Layer 9 of a small transformer language model trained on English Wikipedia (13 layers, counted from 0, width 96). Numbers have three digits each and are written without spaces.
Take only the direct path to the model's output, skipping the later layers: a vector added to the residual stream pushes a token's score in proportion to its dot product with that token's output vector.

Output vectors of the tokens that the questions are about. A number n stands for (n - 500) times 0.004.
"illa": 548528527635330581546507378536404465409504482622291507616423566289587417334460685639620615350402465572500638841579496389565653484500563446644623496377340544240532614431557331569525500489719658315288372503774691547672500526436448503515428432640442771569462431601607722552354589575464651184
"law": 767415583454760656665472671624594368718349496670459687640471636383504503566390426537361648376751330317650589673602352456627439656728517423615467497555674288745500551651515633394662286632558489467324196618596630340600442409447485574609527382546574619553361391341507443637464351523342548403
" median": 479375454727682879572533372451396554813598580514691533709489407673530390339402691514395660399564381303619584598708684518565542433567575337563345423362496256338478561638576558586630360660567472275242196504491371407347414377729500739504343636649570495318458385401695689594555581484272377467
"ín": 708614748493329516576318388665332324684658292575250562562290522672377345497534451573619555379599579504395526488761492522590460437318512289642386513236576477443492690520459667528550380519484385424279435390630668515165288505610498489524337332682410477433626416655490439566532450606610540403
"ury": 530706568780522431429461588632426792484633345723223508632441476529391578546308575747548459405657329408176299500480659360512396435574615603646266497333431426623571587437375336504662363547401616337192176535500559572573397478374448251428429476715277798519577295225515545561649585567304504334
"mill": 639512464526671667625401716395382570509419541607410632639545513241651567465203447506206476427437342372486440559603662488447589607516451448703370487511528486521523597374658425426370401479577537326556120468555678427504571426510504547504441480783357504615548589667521530490569475762095478396
"val": 490531517419455468480321500472335470578434546571447525463316518385366572469654547581461422382608649432527403601706561207301544374452392392553497482643503415463593586674470572333637469597551446288426377483500522528584528428660466581487365514657630482335414610522408408482616296426338200447
" females": 431257260818444692566348490423293663608713424572538779760350268672347496455574658680458699474621284375377764613513792377403357327570422524529405483475585330352709598796425459571505782368698478551353075688485625330510296346687545643486318433650399666438504393379704490491412336655483406366
"ancy": 658496550697669541585530509794338337428709380606552485535345512514358439383527669450673383341509237424405598440604548171466511772426641453504513428473577251314401552349552401453247492644450615298460293542523739403868402393576466594594496360680273790530454385515507513379748510620358771505
"ović": 787577631508628433739432514623241663788637370655495760646366584579427329563490612637486445380702590344414586509359491460698455418380263282635370495423690201308670638519427656537245535540614325388443395410728548722268138471491505517472279606552777781492330496472511481496641371409402787399
"uring": 441398694651541487606468505460433567383660643659429793585132538673431588639316651634701521357767418391366201445412604420434483674604653528504370471447520590641632609626465433588469456634760496400469214496420425548305473422269493110365308290666585819709587227413515645411628583565248770247
"rome": 270678610421360605873380373599064672341505509627380549601392277348426457605331654657770426339788407393425495359649544218547420475668442357626338466470626330720704595763518450391536636209469207295214297546597424585519464429504460448377433517548452767315512455460641643470719331602237463231
"elia": 568439399610536620620583504556472553333640445640347547548342649547382365513350553669522500402754432617439785639675545544677516405678462228645485495393623280542704620585408500515531623570696459322438417620535552476650500500614488353643583588500280665443371481588643526624342435493357670428
" love": 399511522662664450610470731625487371604685387572630500623491462728569471444576560537568563519655423263423598730593532676528460612566696403568326501504565527461562546712545540552549636440743526332588417640767663643634348476542515516465416356366486590332409614568474441576548288581341507251
" windows": 424738500649457663645541370605626554401568482540432661680545561504527521399488586610492568426718507263416427684666588457532349639606472504635286474435669458567570516464500477563537474455777336245429199632656533418524184387533498666402345392737720584561481303473591757554871368533249554440
" Oblast": 647558447422547419731493549332310446610500440583549640626567609640483416295375530606465642396385452515433268587608526258679468533521385596493536478251675179205618610496333542388591550450583411602169259419427564605631378472560551336468493592488439712438572279408589613522790460463259658313
"use": 493484671453660489429264465547471555505569603627262587573420743681411574422547574668556848378440349305454554523626433378324426331458574496344310478473455624675532613618405358360540699493687566205461424560184557575430514512713454452360472570357331517500497402468509527441585664627433496521
" download": 782638538613593516538400540370599577628541508584652635774515268514347384533384645701697547466668309532607579551546656777607454771655583414614376473274595252415482578638456508397289512205461201172432351590550419355386365366420531430761400538722613572574528603529546564570596410632238294360
" Mexico": 497653440549590650398474551514366463736683365581625635521435465581277449543506625578555513477459298500486542392548412500471453479449539332475559478421656565472574515580568508450564480283508457559547453417566583594638534472541621500429519495674398643594440457515476438661486307646472584417
" NHL": 543427574539459460449439520518377462378659542552597427633450376558542462505543630529531689432565462518674413396583491445614443560605687538574548379457604380518393522612370341615382473506546585543575573542374536467441518378386592515302539463611448547332424464712626695602575283413485475493
" US": 335453479475556482498477444356475440613561458455603552461419528447459439534455701480526478507482368471493469385485535518525449677600563445579548455431482443460537477521467343500543416507377498459625459483472578469510484460347570420367476567551411489488632514450598536664498397573503456572
" race": 471556681489391517595289555477436543489652321522464594606511524672369527579462615431591454521624450601522667619527427539537649643482451605546473484463479558339645502283508428653526371411551613319559368442625596585390494382461555530377455439671418584529561373651493440544356420438426441347
"eller": 521734512891648568583615600492287600621525504569304507625427576767508367564325623489336628389702373459651481736883352415543461495527495244591575473578391407438560651668381250579437416336741338559583312744429537599509282401290428576267438663684509683458295284530555549620483603475474491433
"cted": 335846774374691567303300633417478333974430513595649653509476500623508545642606594530509672319652573431556465541661668525590586591504566445607352432581701344365384587574359540398211297535632547227339198634441470457816104399699507546532383243533430593572425520512565736698631372586244300470
"cles": 345454496617482633398566441517294528442547446604297674455641311330415487356435450614330609427495611279685437628723483395714630421642450406710438494408515573466523681607562551536470768687691525362517351645324613508614390406342479463580225355754486600438555162655687647403809228779243338606
"ified": 414364616593325431454793600656467206707403622604543468736411481639441544540258561462624527420581641686187574571428543445526650785544245276551466474312504410628389580771520435407420472439599554324401252474631635655578391384709504800492314452681577576453614569619622580669620528666440679330
" FM": 588526586486549563615492500354548588463527477537643633706566610473320425460405583503549603411673358433419367391548567503592364604584603559653506483279588292488454532456517419466455237422484295277547559550410414559593482488453500477366649378720471623462541500423559569700525315447467540398
" investment": 554517619618606644604378490503557609637562656535500486556365597635474424411520633597587619492604291460482425464553543345713427748511647595506474457276500270488627541598530422490488544613606461254537391466451626620620587433476509494484576408693609504449583458378662611592580438558281490223
"emble": 520504642659613606325539386332611433701449561637458650579442404592546426490389596655589552381832485400371258724390500416390438598479765385486389492364637247504440650673367327652539508425436364230600308489750442411450343400373502276238300293763583574319477429507652430552604591519447625473
"uses": 245504455595660437269265448735455472486766496608398546653221455479443523573621556621534775360360593453385517638479587358314486596630325368390314461420606582584597611543608407477449704574651561344445490691496507493551315370623457454546388421488524700497592493566516729556735379417386496542

Output weights of attention head 1. The head adds the sum of these rows, row i times number i of z. A number n stands for (n - 500) times 0.0011.
o0: 579389526547777474545414690476651303473802583591632510445362640598561515537625634388530335555566586372664294308466592620445404497600553644476362292556433498771496406476463171443435512523374416587525582742355624551522496313542526385581512399555614379672498769363528449695535557423388346465
o1: 558606641318168462570348604377772442744575413621473419472472600671465656511380384454466457526631736625476488588411476525485568397287399519320349285537259370362513640530400447545492475404570521482245339450509370397391276501520671462293316369113428463469383443601498714659333444522668575505
o2: 511471729550471491572698384414535600591572521626866555686581539533342487517497616564432587503423534499401640396537364543577547440334318603501438284725777489395539609500494474426446440386294747412242525435394394442480453342699405465760322500746235545691351624438358601410461362713545621674
o3: 446573566421575448496606574308548538599424404091620354343395469464598826490486455318302422820464549341462551572268491736535311621553655530459657400492435375713496214331446592497470348575406590378257459734669478699397563768539354479422410399319518367550468599529595509583541428418640512647
o4: 546353309647538417227596704557616551662489457468573565738327314323427633727743455605508501487563739434725471542241657438293593345659628458428501597500398607568572229679428490249294490332695546451586529585574693475408349372510398428419477377513300575428404528618504353601462532466474430729
o5: 334414432664502491589473358489516586635496471484516509667389482520564419535451479437415628423326478606735516335495356423373702553519567534580645289392422382534434438498676299586648354377404645516685620436592292726555402571365703421510590673557121533478686490462599639521635402501562633371
o6: 586387746676378620495465612443459556514414513410573545687435319648420463610664457484461494301635326510582527520546442566663256706579670404517500182564582285620538224545480477651276434349394477353484643563380499589282582745410573384637461677647646398388437400594630554525538422420602524386
o7: 461405339316286595600577505631437662609450528740588548422170465403320332496461545277656540550470462817580389515343373436564575519407530285431590446390447417470693441489685502576414482486402335428704545285470402394617378779685450373604747331355538608488531207540410487590572484539539685494
o8: 234459631490377305483554633576485217635352515565642599446240576474436529518513491495544562695431561486399686504445548445573484858670543513582489331442631601411488517689425713459489395657445645650480215300354478353550380403431692557426261630273616443548683690394625657462627571351632660419
o9: 506516532417642401361551329463327503341497453559560590538528530583579525521542447533510480500484446322476389513590449628436536694474595815475484569473490364384414218406394553460587742222607229485376533761643460357383381449365443378653482610644653630555552562408618671463409300515421600309
o10: 356453635598495512416559483505419490624379347574604322575360470575607198594626447354786380500294526566409413694501705466302564232373650456721443702377472626465278704432316429207493523466495564725326628395663321702534529628475541508495496387498385561350480703590297555649452595612461564480
o11: 495663428685297340499411521426535391390358504454519552438708606596834607481529603552508459498603492510607380631457642468534531269588448368378344347476725497779363508477429408579453460425691665708664525470525534450590485327546482572497337494529562560641371442737583520528565604400432361462
o12: 523579691649609657584493584323520401430613590532374423545700587227555765526536473501638595610639411762454365460364324447411359418421678493681465471496313492534514240626560504472479268436496387366524231257391403426495530474648559530278604524571495399673552456327632457545633644543497498456
o13: 995623617481745518596349538538849494262426770849472589540163637455307360443405407460586454348406214483487599519431668337594494502612332625502661658576453596369566680466468396657527520535533461497416426437584499587540400390401690579429676619576450452632567439386633451504320443707380474449
o14: 489389408617566617514432468481475507826610336565278612370519665353522588678488584405412476432517534272463681273326758549740597250174375393564432550493472452480697472645571384582662597529564470498503463268498473622277385479504550366640467622479551594497560573407516461639371411457638635519
o15: 395692584381359552403394405334451443565443559403427593504435709572371554614416536561697425543511667506523681470371457514578579428584579502439450266457145608631339388373559525328454560484299544485696398610606373483434491475391448421472312428650366395692534398364716767347773454482393322574
o16: 381470339603642498399546349210209659411529567578663636496388430548841604464543508599493379392477564371515521325393724644592367440544701499359605415520653441374589420332369475574594448480481441415383505546541539331577497309390582529527588409620409507330556603500526484606242427596586477448
o17: 479647392490330719386554295680310516513625526428566525613423372305632545647450438482509287444426374410332418370601699424653691620554420587708568375473691391553544481416405366389522345366574477512400426454578568374574427503386462526299427468574672351649442329393688364577326376361468372568
o18: 525660533587593348408558389633340401567613737445509564512575418351368457580414617733461472643549520679528296277541607240270430568460522513244517597376613301444517061526668311305556469488395452354581492479496451555638600372202498725354674572527513627331646538688580545664541590477446264564
o19: 387403369682396660559651553277506418581557428504394587411402492392258308585385542512765694557626654588634535537367427567463510267458333451506639399401714588371617397651424611613364585399383634532512641484594446595650564264493247551412519600494577326443622515420467458467419467642470520409
o20: 615706521627491528336580150653535402362285709736517576556379634525396277615402530512288533665536322386407366402250629717404467543510390532439308440545570655647450649536382456616534572730669412391591586479446296450471518500537480438337446377389403603511517421415669399461654574550342447483
o21: 538584528097381522303688507639466285539449465882452484349518591393605598549546577396369601307564622335589708638656599538486395389517399594594564608349299587674731694492531495446663347375557498531341562470305477475382305454628573642491627555749512606585550557480695395621379454528606405399
o22: 557550641381422601513594639553300333709542413379472546592471618652567553373442548391350572617535431677654402297574443350604802647622508761441754508579534562593521474427251485753397526637525502803683541537517539481524685519482605464436461524761492549573539388790651524534437479491494590480
o23: 675232623677420675387263323563372552575314539345458546567417383536704371417448457515510522210371597524685567299443493593394486373326318676442514491483421469479423729417445408539454474654544260392470595410395360355580362623500423648433399316643615358293361635522347635569463612402554518520
o24: 413600650304468638361568606644551613444543497680340539431302531465443607600470741337509379625702531397574371737599654405367568332546412446793725481665505453621488539601334382719401591371410537401632647449450323589456426341356161478333356415557608459407447674619647790606538519302479473599
o25: 491489652740486599589577320577550393476613525057248456732441636418536364699447396476366392541801470456554572558350446363626557704683437656656565369452737407532399231593382401342488488585524504528550581554468413364558328872564355490459508585544422543435532484458582619213473466587472614509
o26: 556596483393413415494453552338538367740502455550616523329386710511307392633470904662562269302414328585451511433535464508497472523378485447424521477506256482580656508565540499501348408443471309546663489350480690586366635587484524618672334473657536503660574380571469493423430690383570445600
o27: 547442644484430235423407639322327673409555662558617425333380667516604298566713644418695562664606590572556535332399561370511625598505655575505601284522670534473366475578577633423521429384440480464470713388500396623407668519499605371442630575280607386460559534459264598664456397351371534413
o28: 657459513460379480636397326497683452410526455344688555535576575551447655554515468301445664361818615491252552412639398634528470547528444363718529681501725608539520480434545451773613621426545438316510466477646301430326527760377397619315389430405640319547623290569495297435569422424545424550
o29: 348572585550481536589295547517523267467501682812498721625828638462423544541328635498455634247838439451493696635520275591463482605431557573387482679774445593685394629458681348621460333566574554396725682515480637507373283245333689540730601274393345462472571369718557370321494578413638519545
o30: 512537600577524719418320439462245671480670334470581458460482205470306604455510372539487499376378393533527605339679410457506621418577460636595589557478544556771375325568430409351730490557530528533471425544596456428468576376488450462540338420265446258828454239630440503497362547602489551515
o31: 504597538351387301624448464737491644485313462500620357615501589330314465435561414545577363484707449478534445318436445622489480292346652511592433302631515534545577594580471617598381526473579299559750430603453207464400443756462442577244384511539402559639472461389421501393346600619676423426

Each question shows a token from some text and the vector z that the head gathered there. A number n stands for (n - 500) times 0.0056.

" December": 684420572431462676495544528524542460456583612408523570555554588591557524527359498622439590541402
Which of these tokens does it push up most? " Mexico"

" 18": 573480505398662661438518614408620521562546636435415554363540591607553538561447471421363616492502
Which two tokens does it push up most, strongest first? "ified", "uses"

" people": 461559521386496623419403573460540395502445570504485574234461434367549442341405581476371649445420
Pushed down most: "rome"

" two": 447606517496396615585458565542294400513481525625470529388530339509586516564327447572694711511379
Which of these tokens does it push up most? " race"

" other": 428569500532609697471521639369465417574551539606472621587538510507414510563482386452458544577368
Which of these tokens does it push up most? "ified"

" name": 539469449435472459407359456476527431549553540457407439328532551644550646567392488508506623458508
Which two tokens does it push up most, strongest first? "use", "ín"

" 0": 490471545404442650498367548441530506518546535554567627460497622538498600508431421433522519554484
Which of these tokens does it push up most? " median"

" the": 486438437482522497547452570483508516533478419527473511533495486428408451524532421506562627520397
Pushed down most: "ović"

"ate": 320509426403363335319275525480477683567338392588535604520432473595639631523495479254439533697231
Which of these tokens does it push up most? "cles"

" contract": 587477527472407628494553530547532518585566461510521535453512613560546498514504485459514575397511
Which of these tokens does it push up most? "uring"

" Amb": 530521463450437491488520524487515505617628533513461451455476582610524516519473455507483536434541
Pushed down most: " females"

" New": 686326504354526705449417433513477660627582528495578673728475534584520476372553464547529685540432
Which of these tokens does it push up most? "mill"

" Angeles": 831325529440344719815496546518408676717499496639554756737524537399549519504596603760629632682678
Pushed down most: "illa"

" 10": 622555653373401780684490457473412580294476649502414494608486481612577698633397444542435729394256
Which two tokens does it push up most, strongest first? " NHL", "eller"

" advert": 679390653238303694457547326456618455658716547447541532450435626560553519383451498440391630344470
Which of these tokens does it push up most? "ancy"

"–": 536396420234462697587356480461558571548499658324661644437648463626491714559358349510521752546410
Which of these tokens does it push up most? " females"

"day": 481387645598347449490399415462607583515590433524380567469401587452470283547436406454467734618225
Pushed down most: "ović"

" 98": 527390506635467571752409453540559575656519508557583614544430566441366546462587442568514401406390
Pushed down most: "ín"

"4": 509533498491439757716490437503321627403525469518474519590466469647583637467602508556471612332468
Which two tokens does it push up most, strongest first? " NHL", "eller"

"28": 397594389549429726668527496526179547414572470517411531543624365632598544471536447542577649419410
Which of these tokens does it push up most? " race"

" |": 613488643367361646631483557491477557600502536468554589556430534598548632496436468536523735563407
Which of these tokens does it push up most? " NHL"

"9": 546566544514443706704530473416356570365527537375392505531488449640571654593462394551512761463380
Which of these tokens does it push up most? " NHL"

")": 580573674340413544696424691589488508619594487450526490470486523561447632570464526524412728430453
Pushed down most: "cles"

" Island": 436504548449596758454484762332420445534491504689456794608559538623418427608480373444433503648340
Which of these tokens does it push up most? "ified"

" 1": 395598388551431728669532495525175545414570471516405532546628364634599544471538449543581650419409
Which of these tokens does it push up most? " race"

"'": 559334375444551474405344481420417381584562470492356433293548483604587642528335528499590719513553
Which two tokens does it push up most, strongest first? "use", "law"

" 16": 643407558371413580601543496574482435471530584396592534653620518530529547558413505651441690517392
Pushed down most: " windows"

"Geography": 488471488268406623575501497536613566557538615438577573387483510635472570497517400403433570480432
Which of these tokens does it push up most? "illa"

"|": 628300657337306398612442535625472436580444586425543678637634528627543526661505496490637568549369
Which of these tokens does it push up most? "rome"

"5": 610602648393420858709495440441404618194470670514383463592479459639582737658383424558399739334211
Pushed down most: "ury"

"e": 625395516384407561534480509583497476489636553418556517579594542535509497570411491549480556521459
Which of these tokens does it push up most? " investment"

" 5": 611443538296444560568491598536528474661637540405582567536551541581483599551457467548518701507483
Which two tokens does it push up most, strongest first? "uring", " FM"

"79": 546497452416678648436569626500642513473560625460555471513505705570513565509481371470349582465466
Which of these tokens does it push up most? "uses"

" between": 570553486542472544656376518524519598490588498522756611444503476537566586551343458585490599558325
Which two tokens does it push up most, strongest first? " NHL", "cted"

" 11": 570493574303385664549446577527492587529583589502629667442407569664577687460383451507500647493473
Which of these tokens does it push up most? " median"

" a": 345473473535459454451549625486610448406507327530396569389563471491598503467459437354513393615380
Pushed down most: " FM"

" Est": 471416457428448473466488478502528607641445463592461533474464586478479497552518493413499651497492
Which two tokens does it push up most, strongest first? " windows", "cles"

" and": 453508438387382592549506493517537551531550602443579509320508482616532598502487354468528576399504
Which of these tokens does it push up most? "illa"

" 44": 566600528565513565658343514538554592466594498507838642457527463533563631545313443601461594598282
Which two tokens does it push up most, strongest first? " NHL", "cted"

" 2": 594477521503524703471386595301412515541519584580479577625572514485479501568535447447503579552405
Which of these tokens does it push up most? " US"